Layer 2 of a small transformer language model trained on English Wikipedia (8 layers, counted from 0, width 128).
A neuron adds its activation times its output weights to the MLP's output. To switch it off is to set its activation to zero at one token and run the rest of the model.
A neuron's activation on a vector x is ReLU(weights . x + bias), where the dot is the dot product.

Input weights of the MLP neurons that the questions are about. A number n stands for (n - 500) times 0.0039.
n52 (bias -0.114): 423 421 407 306 500 804 559 511 493 695 522 364 326 449 589 250 473 308 416 623 599 295 496 531 817 511 252 255 532 530 257 504 300 589 496 615 445 589 555 489 496 483 402 360 532 522 380 301 453 613 492 714 410 416 657 593 552 443 421 492 369 500 720 590 359 443 615 358 395 445 632 333 420 662 601 443 542 424 686 351 552 672 512 615 600 519 672 523 591 665 508 214 287 511 483 510 549 529 345 364 244 372 426 544 595 570 647 425 601 549 724 327 710 419 527 526 429 604 348 652 372 639 569 652 433 460 356 563
n57 (bias -0.162): 607 668 351 592 471 395 550 503 400 405 413 438 544 403 574 393 398 544 285 612 534 527 320 467 601 500 569 586 524 538 506 742 463 272 513 391 402 474 591 648 479 549 422 648 316 592 523 484 352 340 561 449 435 478 396 359 577 665 500 427 385 376 422 434 689 503 546 425 558 388 311 512 278 561 553 527 547 481 418 554 469 615 568 472 568 682 618 474 510 278 573 616 388 398 318 453 636 540 528 374 522 509 519 770 488 611 497 486 548 652 555 522 472 451 422 500 708 473 522 221 536 433 452 321 317 521 503 541
n159 (bias -0.106): 564 584 534 398 596 507 449 742 206 591 455 675 521 490 457 586 518 414 517 449 426 655 461 554 353 601 496 461 474 559 530 486 694 564 628 691 369 560 704 764 480 544 393 576 681 645 358 197 577 480 342 570 511 402 376 389 480 409 523 430 503 403 493 617 357 472 435 189 422 514 639 557 564 449 401 516 712 819 462 408 300 565 336 439 609 503 472 535 561 510 500 521 529 699 277 399 427 567 622 332 588 588 372 358 648 561 599 575 500 542 618 559 452 493 471 554 452 552 657 484 600 533 274 506 514 570 340 629
n252 (bias -0.158): 613 774 546 428 423 257 477 459 528 525 619 515 500 294 558 481 433 575 451 460 521 532 734 526 339 972 466 673 274 515 461 364 454 592 537 407 602 511 599 507 557 583 590 704 469 401 612 529 423 548 253 383 399 419 479 546 543 364 404 711 446 402 475 493 643 290 532 349 507 394 558 601 527 376 608 500 234 515 489 438 617 277 422 546 443 443 500 865 439 518 537 559 514 669 724 532 515 359 525 600 592 504 298 603 419 681 541 478 510 628 299 417 511 708 530 291 615 545 628 600 468 493 544 592 514 616 354 375
n291 (bias -0.088): 472 528 431 466 481 353 528 527 421 363 529 681 421 534 605 370 399 665 430 503 404 404 596 467 585 446 747 518 553 444 640 428 463 529 500 411 548 347 579 667 617 476 389 561 329 449 656 378 421 514 482 405 455 397 602 544 586 524 497 427 402 497 598 369 551 564 279 639 656 561 636 478 436 446 653 267 556 467 685 581 557 488 338 529 543 523 388 417 442 628 485 401 412 465 431 495 494 469 460 568 669 642 491 526 551 482 515 647 511 682 696 588 430 395 452 375 639 494 447 715 472 387 470 445 385 562 474 598
n303 (bias -0.091): 578 386 579 467 569 378 665 304 582 447 469 518 626 330 511 621 433 512 558 664 494 547 369 580 427 508 625 737 500 466 714 523 564 542 529 509 600 690 420 440 603 484 514 451 482 431 334 307 500 430 491 477 323 506 528 564 497 650 500 566 548 410 596 614 506 298 424 500 433 399 352 481 563 403 554 530 440 558 529 473 397 492 576 517 637 593 569 436 464 466 433 354 519 428 329 427 417 691 548 349 569 558 356 525 514 376 488 512 372 423 655 640 494 500 589 489 638 338 371 480 561 489 552 369 464 409 446 606
n366 (bias -0.123): 473 599 455 507 643 332 394 445 470 299 503 670 412 396 702 587 447 633 480 552 544 425 600 399 487 490 478 528 672 486 592 441 390 483 625 532 551 579 598 255 490 382 263 479 433 469 593 403 369 201 564 486 410 373 530 437 510 691 526 577 469 512 493 497 742 584 352 445 561 697 574 557 417 698 693 579 760 426 525 347 603 431 450 623 760 466 507 891 471 510 355 450 461 426 643 562 486 602 651 441 404 582 723 609 561 431 543 470 413 504 490 140 549 636 572 565 628 636 408 516 500 470 354 624 528 500 384 458
n407 (bias -0.072): 590 407 698 542 468 422 467 351 650 663 386 524 454 533 465 524 386 572 539 460 531 497 371 693 413 637 395 462 574 428 408 588 754 559 541 591 528 571 508 503 542 401 723 342 534 453 397 711 481 565 547 564 509 529 539 583 613 512 362 442 381 536 489 749 449 351 531 426 435 275 379 539 629 729 460 609 503 372 451 417 424 560 574 584 568 734 355 474 551 620 456 506 451 451 461 457 448 517 579 585 445 606 494 466 522 467 556 510 371 370 494 609 648 533 485 654 540 592 451 467 458 533 503 465 551 489 558 479
n418 (bias -0.115): 394 763 560 564 506 397 301 538 510 321 584 528 595 520 388 339 590 493 490 487 530 602 372 577 462 517 482 369 547 517 556 426 660 404 417 448 566 531 386 330 556 537 557 500 489 444 785 540 422 414 469 394 577 449 520 518 447 620 490 391 503 546 604 517 546 503 650 420 664 694 296 490 631 520 604 596 411 352 609 464 374 329 476 460 364 470 325 497 528 460 823 538 567 322 724 377 377 546 576 414 459 441 706 500 799 511 656 444 438 510 246 507 645 497 605 559 296 474 572 640 379 637 663 627 737 516 361 374
n484 (bias -0.131): 381 409 337 500 621 536 512 438 567 483 417 557 453 550 459 437 589 406 573 517 630 390 446 647 725 557 597 471 659 342 593 500 551 386 637 266 669 506 521 704 588 463 598 468 515 525 568 393 344 568 518 394 452 494 559 602 514 406 423 503 408 415 368 465 557 683 526 374 422 542 475 414 556 667 598 522 544 394 421 627 526 603 491 469 477 571 679 627 636 512 409 518 541 412 405 510 389 486 349 402 688 455 207 463 534 437 539 402 494 544 638 494 460 486 509 656 468 626 488 520 385 421 660 386 534 612 512 395

Output weights of the MLP neurons that the questions are about. A number n stands for (n - 500) times 0.0025.
n52: 436 748 500 472 500 613 484 326 341 468 443 475 626 508 469 451 507 626 408 670 464 593 354 339 486 776 421 680 564 640 624 523 556 422 547 550 553 453 146 635 500 538 339 399 438 687 492 537 567 575 174 427 772 435 507 883 478 642 445 425 542 529 681 560 517 411 221 611 645 350 542 569 500 423 816 514 529 690 427 434 485 440 555 447 485 508 696 462 569 448 244 613 449 507 447 520 423 731 623 462 593 384 260 307 461 328 680 428 559 496 769 521 489 554 405 380 623 261 406 667 669 368 500 423 591 477 640 581
n57: 503 415 500 457 549 557 556 394 534 521 220 543 464 615 569 236 586 626 359 539 485 294 354 493 643 646 531 438 420 338 464 631 697 408 406 454 470 379 400 517 524 578 448 409 663 417 617 525 533 619 632 450 430 500 356 447 503 282 376 503 693 529 382 626 562 513 655 692 622 617 576 533 619 602 448 482 554 264 451 449 553 493 377 698 715 425 336 696 427 637 517 464 520 512 537 453 760 357 226 559 465 588 458 453 380 472 457 478 415 458 328 500 478 380 412 453 519 564 370 396 454 650 345 458 613 415 485 537
n159: 592 632 724 562 391 326 536 629 654 705 532 377 503 297 421 571 533 516 349 792 504 488 458 394 394 492 379 507 588 468 507 616 533 567 583 550 519 450 488 328 461 291 489 565 698 175 508 547 431 570 593 486 471 661 312 420 268 637 606 303 331 355 611 693 459 559 787 610 482 504 675 432 704 474 551 597 507 563 387 569 580 440 543 612 428 809 597 348 390 398 591 486 434 589 541 748 317 400 488 631 412 572 456 371 324 573 515 475 221 228 465 265 290 405 530 475 319 562 507 419 523 478 382 504 748 504 507 439
n252: 415 545 586 489 405 346 771 617 308 235 517 684 591 783 779 582 732 673 511 622 467 295 432 627 543 572 362 437 614 695 446 355 450 375 610 420 484 359 475 540 496 531 317 489 476 349 273 393 289 791 618 387 302 487 581 598 519 548 366 644 535 370 654 644 511 361 295 688 410 428 460 674 571 485 446 458 481 223 492 473 412 621 373 325 295 757 591 364 225 496 562 411 678 561 438 403 420 388 446 441 492 530 504 462 607 329 484 616 398 473 573 559 550 532 520 436 616 252 461 647 492 676 419 240 467 666 240 572
n291: 610 423 382 596 569 859 614 413 401 549 299 289 565 399 555 460 640 482 464 493 637 493 299 578 623 633 573 449 614 475 330 628 434 513 607 473 483 611 539 387 528 473 576 336 725 330 338 500 600 409 806 577 575 648 451 383 536 174 543 513 524 282 494 583 588 444 571 504 478 558 397 575 652 526 539 392 565 600 449 402 431 468 493 533 532 567 629 534 415 605 685 461 535 448 520 396 336 359 328 339 343 365 414 490 377 575 738 478 552 513 476 547 497 384 584 645 497 594 376 437 480 406 295 518 641 406 456 476
n303: 463 442 385 511 547 735 437 519 503 462 545 576 365 486 352 584 443 419 518 593 540 413 680 583 595 474 425 470 529 545 439 643 553 355 562 546 477 433 512 652 416 335 400 430 723 537 603 656 583 614 634 522 609 627 332 444 625 597 544 600 362 512 457 436 454 497 680 417 433 410 463 557 449 538 393 505 454 453 506 404 701 587 544 600 400 536 457 471 483 613 429 525 610 443 588 544 566 484 376 497 431 495 500 546 331 691 551 479 613 374 471 584 533 225 376 692 492 488 525 524 548 458 536 410 642 497 588 491
n366: 371 337 471 594 628 335 322 332 646 528 578 486 401 309 28 295 493 553 469 569 514 431 515 202 594 523 475 575 705 770 561 573 440 604 463 644 342 453 420 547 546 363 458 595 411 205 668 552 560 349 492 412 559 512 294 481 463 512 593 417 412 416 635 413 614 391 922 533 762 611 269 515 616 452 423 527 396 592 546 244 523 427 636 432 389 602 565 407 469 668 488 348 425 493 569 579 621 438 504 485 817 526 553 383 629 589 697 347 496 367 472 625 530 547 355 449 511 453 629 403 512 591 564 394 668 538 384 598
n407: 459 291 483 572 523 493 599 366 665 485 120 406 460 428 353 439 528 554 818 378 354 377 409 460 428 573 476 613 449 599 475 302 521 386 517 387 775 575 383 668 510 693 646 617 599 366 394 598 626 519 552 859 542 635 465 491 573 453 738 433 554 425 510 489 510 468 455 574 202 476 460 493 514 521 500 625 214 540 308 521 573 511 515 571 372 593 397 515 467 332 485 555 400 358 489 437 562 500 621 375 563 400 550 569 277 507 351 616 626 600 334 480 662 489 643 428 507 563 493 288 409 622 429 630 477 507 673 485
n418: 451 536 350 631 413 404 533 599 391 276 312 552 691 342 596 342 397 570 562 514 546 412 434 465 406 545 582 349 587 569 541 521 398 590 411 545 618 490 446 454 410 586 561 477 476 496 605 490 577 414 564 483 423 267 345 367 547 531 658 711 424 360 503 507 659 520 590 631 303 633 574 642 441 463 536 546 620 337 271 447 746 339 565 473 563 609 442 472 580 470 646 562 673 522 427 358 563 707 273 593 591 507 221 523 403 490 350 526 653 442 521 606 750 346 644 556 331 408 589 594 312 654 585 617 413 428 490 613
n484: 448 421 582 522 578 368 460 540 626 518 489 419 548 434 282 579 567 344 689 711 307 470 570 647 595 532 526 525 389 493 490 590 701 452 387 813 591 271 485 292 523 497 544 576 525 525 605 450 516 670 493 530 490 388 605 444 443 535 723 483 382 595 507 387 481 534 691 583 253 460 539 490 364 672 540 528 463 484 601 544 560 412 420 699 640 599 639 556 472 429 723 478 393 313 538 711 662 556 242 445 362 268 500 377 510 379 335 530 539 452 528 490 507 563 431 639 466 357 448 523 619 348 282 419 830 517 526 376

Each question names a token from some text and the token that comes next. It shows the vector x that enters the MLP there. A number n stands for (n - 500) times 0.011.

Then comes g, the gradient of the next token's log-probability with respect to the MLP's output, scaled to length 1. A neuron's effect is roughly proportional to its activation times (output weights . g). A number n stands for (n - 500) times 0.00084.

" def", then "ensive"
x: 485 512 412 545 508 643 426 740 603 437 555 487 435 556 304 376 409 538 523 619 581 434 482 392 448 437 545 447 518 579 497 551 480 536 512 562 493 350 315 470 273 420 432 563 584 424 492 572 545 483 483 446 376 339 354 564 486 494 738 415 513 410 465 344 510 522 499 722 518 466 562 482 570 430 466 612 492 369 447 423 511 539 617 554 371 431 554 453 645 572 433 554 548 375 525 711 547 411 651 425 528 585 416 438 672 436 570 229 581 498 398 495 512 414 336 359 635 523 635 501 604 396 557 435 454 439 590 676
g: 624 514 466 297 530 589 444 322 394 425 463 458 526 488 468 345 358 454 603 526 502 504 461 455 486 562 519 461 623 520 338 310 568 602 471 663 555 625 530 546 431 505 434 425 404 390 415 445 565 272 564 663 374 525 464 452 669 410 547 450 753 477 546 587 528 505 519 383 532 504 462 684 647 544 675 452 523 400 462 645 561 418 556 518 669 590 416 427 442 520 599 483 564 452 594 592 542 373 265 571 337 574 715 490 682 479 303 556 545 539 470 460 438 563 596 598 628 381 539 636 254 679 453 152 473 589 568 329
Which neuron, switched off, lowers the next token's probability most? n57

"ich", then "ho"
x: 536 406 553 550 608 523 475 770 555 521 446 448 467 576 397 452 517 673 557 535 496 558 517 267 431 398 496 534 504 472 572 418 443 532 528 558 419 379 335 428 358 433 430 581 540 290 492 558 702 494 524 487 466 402 413 498 437 525 535 466 422 352 501 311 527 494 575 843 546 482 516 693 568 477 350 592 549 451 377 447 494 604 581 473 496 346 534 480 583 524 396 486 421 360 530 686 566 433 540 423 541 560 391 469 663 542 487 245 655 516 464 576 517 432 355 408 530 430 530 556 536 222 511 435 471 362 594 578
g: 485 594 438 466 366 509 558 564 625 479 545 419 650 648 366 422 708 614 364 550 593 534 417 664 625 664 548 562 579 348 449 541 302 512 354 504 272 475 567 485 482 526 493 479 564 489 399 588 481 323 397 529 508 408 405 609 521 345 394 488 493 457 316 564 483 449 478 570 535 561 434 428 641 429 345 605 522 304 446 461 579 572 593 337 605 425 594 412 417 438 667 410 404 521 521 594 625 497 709 621 348 442 561 474 445 504 381 219 558 615 421 404 527 608 287 499 821 635 543 522 371 477 429 568 660 516 603 705
Which neuron, switched off, lowers the next token's probability most? n291

" process", then ";"
x: 447 420 425 555 630 467 478 678 510 401 524 501 524 500 450 468 480 579 609 579 497 480 551 234 463 466 502 475 505 613 487 552 467 523 465 543 444 494 277 400 290 400 508 514 495 424 526 571 602 519 413 425 432 370 428 609 340 592 612 480 419 342 537 249 594 462 571 729 507 523 521 542 567 446 403 692 572 427 444 325 540 577 531 545 396 386 529 485 525 524 424 488 555 499 526 713 427 401 710 419 420 538 439 471 670 504 541 159 644 422 500 562 457 426 435 401 554 478 565 560 567 391 541 547 473 283 498 564
g: 486 550 442 562 487 633 472 283 636 242 294 519 470 626 678 543 529 561 512 631 631 446 676 475 481 643 338 632 586 488 327 393 495 363 418 516 278 333 632 348 347 538 344 570 535 346 430 387 559 582 501 412 468 533 545 541 403 455 599 509 611 429 489 426 477 556 680 433 329 481 449 621 637 502 371 495 495 497 636 322 449 564 486 571 586 613 593 501 491 543 417 708 308 722 543 401 659 467 574 505 584 553 609 480 400 635 512 502 360 379 499 342 485 613 501 579 559 349 618 544 586 590 493 248 568 612 436 472
Which neuron, switched off, raises the next token's probability most? n418

"|", then " Bi"
x: 506 426 474 538 586 559 449 607 625 535 392 456 500 492 379 370 465 576 537 556 523 533 505 315 339 462 520 538 482 555 572 411 454 584 491 538 440 460 372 406 356 379 482 575 461 370 450 526 623 560 384 392 494 378 317 663 453 467 503 407 470 345 488 440 506 481 561 502 557 487 564 590 599 454 456 597 440 482 488 439 471 590 631 561 379 306 531 378 594 486 462 546 501 452 534 559 464 461 675 432 330 567 473 577 566 499 505 294 582 486 476 542 529 535 452 327 579 496 560 501 594 375 556 494 516 461 608 628
g: 588 338 425 643 581 464 521 525 622 316 617 389 530 346 530 560 584 433 687 424 580 609 371 435 440 317 503 438 635 341 472 329 526 507 685 410 316 404 347 563 469 306 555 423 516 517 528 551 423 452 423 525 558 631 435 529 655 424 468 407 511 496 611 467 706 480 463 506 491 622 634 373 433 580 703 448 390 544 629 364 469 364 528 560 480 651 462 445 534 501 539 312 440 491 485 632 709 535 582 501 414 566 512 537 644 574 629 610 467 502 605 451 467 521 412 354 381 626 300 453 410 317 553 367 864 508 694 446
Which neuron, switched off, raises the next token's probability most? n252

"ion", then " factor"
x: 521 440 439 551 685 502 457 635 544 485 447 462 492 494 434 501 497 742 569 553 524 482 544 265 447 509 537 482 500 506 452 407 454 588 463 581 392 458 311 346 431 337 499 480 485 330 536 601 624 482 422 441 464 339 364 625 359 537 561 384 497 333 436 284 550 478 527 695 563 486 572 561 530 489 422 579 543 408 502 383 465 574 550 544 427 447 520 476 576 500 426 483 589 547 531 720 462 329 566 423 433 532 528 510 671 476 537 218 632 443 508 558 468 485 422 435 537 499 489 510 607 337 534 490 498 353 576 648
g: 398 443 462 581 721 441 420 510 654 655 542 627 631 190 584 334 464 558 474 389 607 637 343 498 590 383 471 455 481 456 576 538 520 680 528 521 547 385 367 575 562 560 613 395 550 638 648 546 405 377 313 537 449 261 503 465 568 388 510 468 510 448 467 689 562 528 518 442 523 406 582 600 382 417 425 307 487 515 480 573 478 329 631 495 566 361 426 604 452 684 440 475 706 461 562 521 681 553 346 688 374 542 608 729 646 391 384 440 448 619 434 514 462 463 564 390 675 411 523 284 284 540 522 435 481 478 506 539
Which neuron, switched off, lowers the next token's probability most? n366

"eh", then "mann"
x: 534 440 489 544 571 602 464 718 577 490 488 449 473 543 377 371 447 661 529 443 493 523 514 188 447 373 510 453 535 570 524 418 428 578 499 556 406 463 384 431 369 433 363 569 582 262 534 537 582 480 428 445 422 356 495 578 371 512 675 391 538 428 474 301 514 477 523 932 508 477 545 591 507 496 412 535 504 476 525 409 501 565 574 483 392 378 547 437 567 592 491 484 526 439 526 700 534 301 639 405 518 549 415 394 649 487 531 228 656 462 554 601 491 437 294 539 585 517 572 510 617 302 532 519 512 386 593 645
g: 512 542 363 462 570 300 526 501 406 480 501 651 637 455 535 572 600 674 655 462 464 641 340 541 464 464 465 441 543 643 551 603 464 353 484 539 467 397 439 482 548 431 593 581 559 613 508 401 484 532 539 526 517 632 331 458 594 531 668 430 409 504 465 615 612 407 447 435 651 491 431 700 728 453 577 495 642 382 662 314 335 556 481 187 691 562 439 379 476 444 473 340 279 584 544 602 540 528 405 427 325 624 400 565 601 709 471 586 521 487 384 672 502 217 537 484 467 493 268 523 366 642 530 416 460 534 351 510
Which neuron, switched off, lowers the next token's probability most? n291

"d", then " search"
x: 505 482 442 540 567 540 474 702 599 459 478 479 452 599 392 374 511 728 576 477 546 560 558 257 412 382 554 495 495 581 541 442 443 458 445 529 375 447 344 459 384 471 437 598 460 388 444 613 572 492 481 415 436 358 396 597 407 502 559 429 531 379 475 404 446 544 550 799 597 474 562 607 560 424 342 590 510 442 457 457 507 523 539 470 402 361 520 395 597 499 444 493 483 384 538 648 510 371 645 442 406 583 478 509 548 529 564 340 694 478 479 578 515 485 467 381 564 474 589 477 556 379 495 487 486 387 539 591
g: 534 426 386 549 478 360 466 470 539 548 632 729 428 472 546 690 290 575 555 505 581 479 570 532 292 768 288 322 388 512 389 670 394 553 378 434 561 517 466 384 420 237 573 503 447 620 539 543 385 568 578 511 557 401 478 506 670 413 498 586 453 404 392 579 523 532 606 326 482 478 516 664 598 352 332 484 445 435 465 479 514 557 554 539 583 523 604 647 541 574 395 463 497 656 533 609 868 655 507 653 484 594 553 613 411 498 468 496 478 531 280 434 351 490 484 461 617 513 241 473 512 428 416 543 454 595 325 551
Which neuron, switched off, raises the next token's probability most? n291

"ni", then "."
x: 518 427 447 544 519 541 472 842 601 458 435 456 353 574 344 411 559 645 545 523 484 482 552 355 542 467 532 492 476 504 602 499 451 554 464 495 486 474 338 461 332 480 444 489 526 343 473 608 606 480 462 422 430 438 354 541 346 465 690 478 451 345 475 231 531 424 510 931 507 464 547 541 532 562 378 557 544 532 485 417 501 522 553 533 507 328 555 425 562 481 458 489 500 440 531 688 525 355 579 491 447 533 508 452 648 458 505 218 672 508 474 546 536 462 406 383 572 468 607 556 558 358 516 517 496 372 535 713
g: 484 347 497 384 440 532 649 521 375 470 454 470 495 502 535 602 492 500 447 574 504 539 702 438 703 533 518 329 553 550 570 714 432 302 456 410 660 433 529 341 453 492 513 485 562 562 535 480 419 625 470 569 461 735 558 259 568 235 496 646 539 477 360 554 412 394 597 298 355 517 488 551 633 411 416 314 442 500 420 559 578 525 173 458 820 635 544 409 349 598 451 460 430 679 535 516 514 538 637 696 623 422 566 594 407 602 615 498 404 564 544 561 488 382 390 552 514 409 478 522 488 394 488 346 658 595 459 541
Which neuron, switched off, lowers the next token's probability most? n291

" |", then " 7"
x: 494 379 478 544 552 558 430 636 675 514 380 458 534 580 380 394 438 549 542 476 483 523 438 401 437 484 549 492 474 515 528 468 488 516 508 500 491 426 414 455 418 353 479 541 538 349 460 602 518 542 490 418 465 356 379 687 448 459 481 419 474 239 495 418 517 496 545 602 516 478 551 562 643 500 408 632 474 482 496 449 450 565 606 503 374 406 549 360 574 510 354 592 507 465 537 580 497 400 556 446 492 594 406 513 578 486 515 310 510 471 504 534 519 522 343 448 585 512 638 507 589 435 550 498 493 454 577 530
g: 421 657 499 462 398 550 445 544 463 379 545 529 435 438 584 437 479 561 561 567 637 419 567 424 663 394 541 322 591 428 467 343 380 509 509 629 305 535 410 567 309 585 281 649 503 642 499 412 474 527 595 564 359 474 367 516 276 538 644 685 435 441 488 619 563 491 442 544 642 355 430 533 424 459 391 424 671 410 430 355 657 533 477 729 427 417 493 524 565 538 683 464 566 494 774 666 368 343 502 492 434 431 395 525 646 651 329 551 575 381 493 578 435 514 416 624 498 422 348 835 506 490 434 633 624 441 571 466
Which neuron, switched off, raises the next token's probability most? n407

" Other", then " |"
x: 468 459 415 539 559 529 442 508 661 514 442 431 508 553 446 454 466 625 577 565 526 454 481 345 473 492 545 445 485 651 512 503 527 585 478 492 493 449 426 503 336 522 488 558 518 369 440 557 497 483 446 401 501 370 233 590 439 515 659 377 500 289 432 393 576 510 545 736 558 479 587 604 580 431 373 594 513 459 463 393 429 538 661 534 394 472 560 488 606 438 474 580 422 520 531 587 464 338 570 383 563 561 327 502 639 476 515 321 656 495 480 484 454 540 475 485 644 473 677 465 545 414 490 429 507 348 467 506
g: 575 372 490 591 458 393 703 395 559 430 497 495 522 558 428 668 550 522 592 580 530 457 600 549 557 710 468 477 321 686 512 645 594 582 434 487 356 376 395 468 599 627 506 545 499 320 336 475 419 546 550 412 473 470 628 619 562 453 504 655 681 684 534 541 422 455 383 497 351 516 519 673 511 536 392 325 509 345 439 451 563 496 422 581 583 585 575 305 608 700 298 632 523 625 500 444 400 380 325 426 385 315 573 314 478 492 526 571 337 489 698 584 418 511 564 401 416 472 573 483 577 595 320 558 570 592 152 519
Which neuron, switched off, lowers the next token's probability most? n57

" of", then " ep"
x: 605 429 505 545 568 568 442 663 556 552 461 476 517 478 411 460 506 621 576 545 553 510 529 364 416 467 509 474 503 526 459 409 516 592 445 541 459 480 454 450 355 438 536 544 545 490 467 574 526 475 460 420 434 398 340 646 399 472 593 436 450 195 459 387 509 510 562 532 527 470 584 600 581 471 333 627 564 517 425 428 493 502 613 540 424 355 525 364 584 444 437 521 527 518 535 661 494 333 637 425 433 594 494 530 668 470 502 281 554 497 482 549 484 550 421 285 544 468 516 497 566 351 483 499 447 325 528 564
g: 564 360 588 754 608 467 391 373 407 492 668 369 409 334 409 646 799 403 456 487 610 419 352 441 370 329 573 559 490 543 640 349 507 424 546 511 429 357 646 566 622 446 532 599 561 439 488 540 411 518 633 629 579 604 468 423 332 395 378 490 347 580 537 405 642 409 540 463 364 471 545 414 542 273 395 513 570 452 565 522 453 472 470 513 598 436 566 643 451 464 676 625 567 609 665 374 678 505 521 441 434 599 409 625 662 646 621 473 471 296 579 486 453 424 536 608 272 510 525 505 504 294 306 603 442 537 561 609
Which neuron, switched off, lowers the next token's probability most? n159

".", then " He"
x: 531 449 514 543 647 607 440 650 623 455 430 453 448 484 364 454 392 542 523 521 548 485 583 352 541 436 498 522 458 644 510 449 392 634 504 546 494 480 303 384 422 348 496 524 523 400 463 532 688 504 471 475 451 349 468 643 436 536 582 502 474 280 491 514 501 457 541 551 511 469 566 587 574 493 449 661 538 484 447 471 492 650 516 562 424 428 574 297 641 496 370 460 457 422 532 657 533 418 508 440 455 580 384 486 664 451 455 204 576 415 455 521 522 517 414 394 530 460 575 524 540 406 500 508 446 340 523 685
g: 497 457 429 656 621 368 459 633 450 495 542 506 590 583 482 518 583 455 512 324 497 731 513 286 313 585 495 463 711 476 278 589 297 482 530 595 698 484 667 727 556 523 646 370 468 555 445 510 332 573 484 395 399 446 526 634 533 590 692 483 607 431 380 435 530 525 368 721 491 504 429 214 358 558 592 348 625 343 377 513 562 366 506 543 468 372 596 493 612 598 477 551 420 455 493 368 501 543 523 379 542 605 282 401 448 435 628 459 653 511 444 490 585 409 494 411 442 410 588 338 528 614 534 579 594 704 531 428
Which neuron, switched off, lowers the next token's probability most? n52

" path", then "way"
x: 526 473 417 549 578 668 445 691 557 524 526 499 511 472 409 486 434 573 527 639 528 482 557 321 399 504 560 496 479 607 495 459 465 475 428 569 414 471 377 411 270 345 468 515 456 380 505 579 589 502 370 408 399 303 492 568 388 584 651 394 477 304 533 272 604 414 523 749 455 485 550 579 564 478 359 714 590 444 489 326 553 523 528 599 414 402 544 443 523 528 480 479 630 506 524 697 511 312 700 384 458 555 413 454 643 484 518 203 635 420 445 517 542 452 456 460 551 496 551 509 554 291 559 495 501 397 632 594
g: 620 652 564 375 352 723 548 391 578 453 582 423 552 373 407 519 498 534 397 441 536 562 607 695 525 544 432 546 388 549 626 465 415 381 356 480 463 508 455 685 403 531 525 497 460 718 220 522 336 368 445 372 388 591 562 383 623 371 489 476 534 469 399 669 496 431 498 774 474 456 444 428 610 483 607 468 618 550 386 537 656 542 556 387 453 630 574 460 395 738 467 489 446 465 411 475 664 269 505 329 546 493 468 571 189 386 414 591 487 559 500 703 580 576 591 590 477 583 405 547 396 494 745 557 397 515 475 445
Which neuron, switched off, raises the next token's probability most? n366

" against", then " Cre"
x: 523 466 402 546 599 567 456 603 513 526 469 444 506 572 438 465 467 557 522 580 512 519 539 301 442 466 538 453 455 517 555 456 483 514 515 570 446 454 508 424 279 423 470 524 503 495 462 638 511 470 450 432 457 369 340 655 461 435 650 411 514 245 489 337 521 533 624 572 534 453 514 554 543 464 351 603 584 468 392 410 504 594 540 521 393 355 637 376 615 479 394 433 598 512 532 655 464 404 641 422 563 531 450 526 642 481 524 199 632 508 423 538 540 466 472 343 600 423 601 508 551 421 525 474 471 451 539 645
g: 416 603 434 577 653 376 610 499 389 405 577 611 413 486 370 560 525 591 469 366 392 535 448 461 520 602 441 434 396 603 512 505 439 465 628 508 573 509 469 333 471 496 283 486 576 480 561 618 715 357 541 689 528 370 503 555 643 259 436 440 755 649 505 552 641 572 570 694 505 296 642 432 344 564 641 418 612 459 353 513 260 600 572 465 639 514 476 480 583 669 302 370 496 608 636 233 535 333 496 508 627 544 520 343 583 471 503 395 400 465 608 473 564 408 353 448 545 482 406 351 404 660 459 533 604 506 543 599
Which neuron, switched off, lowers the next token's probability most? n57

" signal", then "ing"
x: 490 446 488 554 558 569 452 609 569 461 490 498 484 503 437 449 487 623 516 670 508 517 517 252 420 510 549 503 511 594 485 439 492 470 454 560 434 500 321 378 368 372 496 553 496 342 488 595 562 530 378 488 451 289 482 540 387 569 651 339 547 320 501 327 539 466 628 732 506 501 533 516 533 371 324 689 609 428 446 292 576 535 519 590 356 393 526 464 551 572 450 526 598 503 526 662 537 394 661 385 493 582 448 480 719 500 568 138 591 438 486 540 481 453 371 462 592 456 504 516 522 304 583 499 426 389 649 514
g: 651 421 600 410 540 295 747 464 389 382 507 676 536 501 408 475 361 477 446 372 390 349 428 471 510 668 563 557 389 483 624 505 440 630 699 279 417 535 353 523 506 645 669 602 528 582 417 561 617 525 535 451 585 567 633 517 526 297 517 455 313 531 499 546 433 684 675 622 559 456 581 321 433 453 634 481 601 386 387 579 578 327 482 517 402 388 531 621 496 492 627 397 576 390 599 632 351 633 494 487 464 541 436 636 565 434 424 404 512 315 397 612 392 485 429 588 472 470 377 600 372 572 519 789 281 433 589 498
Which neuron, switched off, lowers the next token's probability most? n418

" |", then "\n"
x: 487 440 443 549 593 553 452 640 656 515 404 452 488 556 388 441 483 553 536 524 495 497 488 395 476 457 544 497 484 534 516 434 472 564 484 528 490 470 366 428 407 341 473 492 521 365 481 613 480 576 475 451 431 376 391 719 424 475 522 411 452 237 488 389 523 472 543 585 523 462 560 547 618 477 423 616 523 478 523 410 487 620 627 558 418 415 542 357 579 486 366 547 515 421 535 593 491 399 574 444 463 588 439 516 598 471 549 303 564 423 478 552 511 514 346 419 558 516 580 525 554 361 523 492 480 400 544 528
g: 464 423 473 524 575 722 418 674 628 634 433 379 426 505 599 518 404 517 486 536 505 433 323 681 566 363 538 260 417 447 555 460 583 459 524 387 462 508 293 627 489 478 495 510 686 450 620 724 283 539 473 486 426 423 649 498 483 654 631 547 371 536 564 568 455 621 637 413 438 508 604 434 561 685 669 622 193 389 667 573 353 550 372 640 421 624 434 472 404 522 334 605 429 400 545 443 511 340 376 397 421 381 517 507 467 627 592 511 470 403 454 319 544 496 372 660 449 555 524 430 545 409 489 558 646 647 666 388
Which neuron, switched off, lowers the next token's probability most? n407

" |", then " 41"
x: 496 369 463 548 557 556 442 633 683 525 365 450 532 578 407 417 444 551 535 496 472 512 450 451 479 492 548 476 468 509 524 455 500 512 502 477 499 439 407 479 421 363 472 528 546 358 451 609 502 545 499 437 442 345 394 690 436 464 500 413 458 218 489 410 518 501 557 612 523 472 562 569 643 494 413 628 469 486 495 429 461 589 601 506 385 415 547 360 576 502 366 597 524 481 537 583 493 390 533 443 510 586 404 496 584 488 505 327 495 473 495 529 509 523 344 451 586 509 618 502 577 425 544 492 489 433 561 530
g: 560 686 503 446 470 497 562 412 605 373 501 622 510 415 492 460 453 427 661 343 604 622 475 293 716 500 567 469 795 560 480 491 485 551 489 468 259 630 591 436 287 637 514 500 338 560 477 478 542 461 618 647 516 610 543 469 290 453 565 553 354 708 556 409 584 461 569 406 530 455 454 530 253 405 305 358 542 442 275 391 512 661 572 380 698 395 561 555 466 454 450 482 562 682 510 370 397 499 391 656 450 388 596 436 519 612 334 537 473 445 640 468 410 496 623 573 532 483 295 618 435 655 579 585 461 587 435 559
Which neuron, switched off, raises the next token's probability most? n484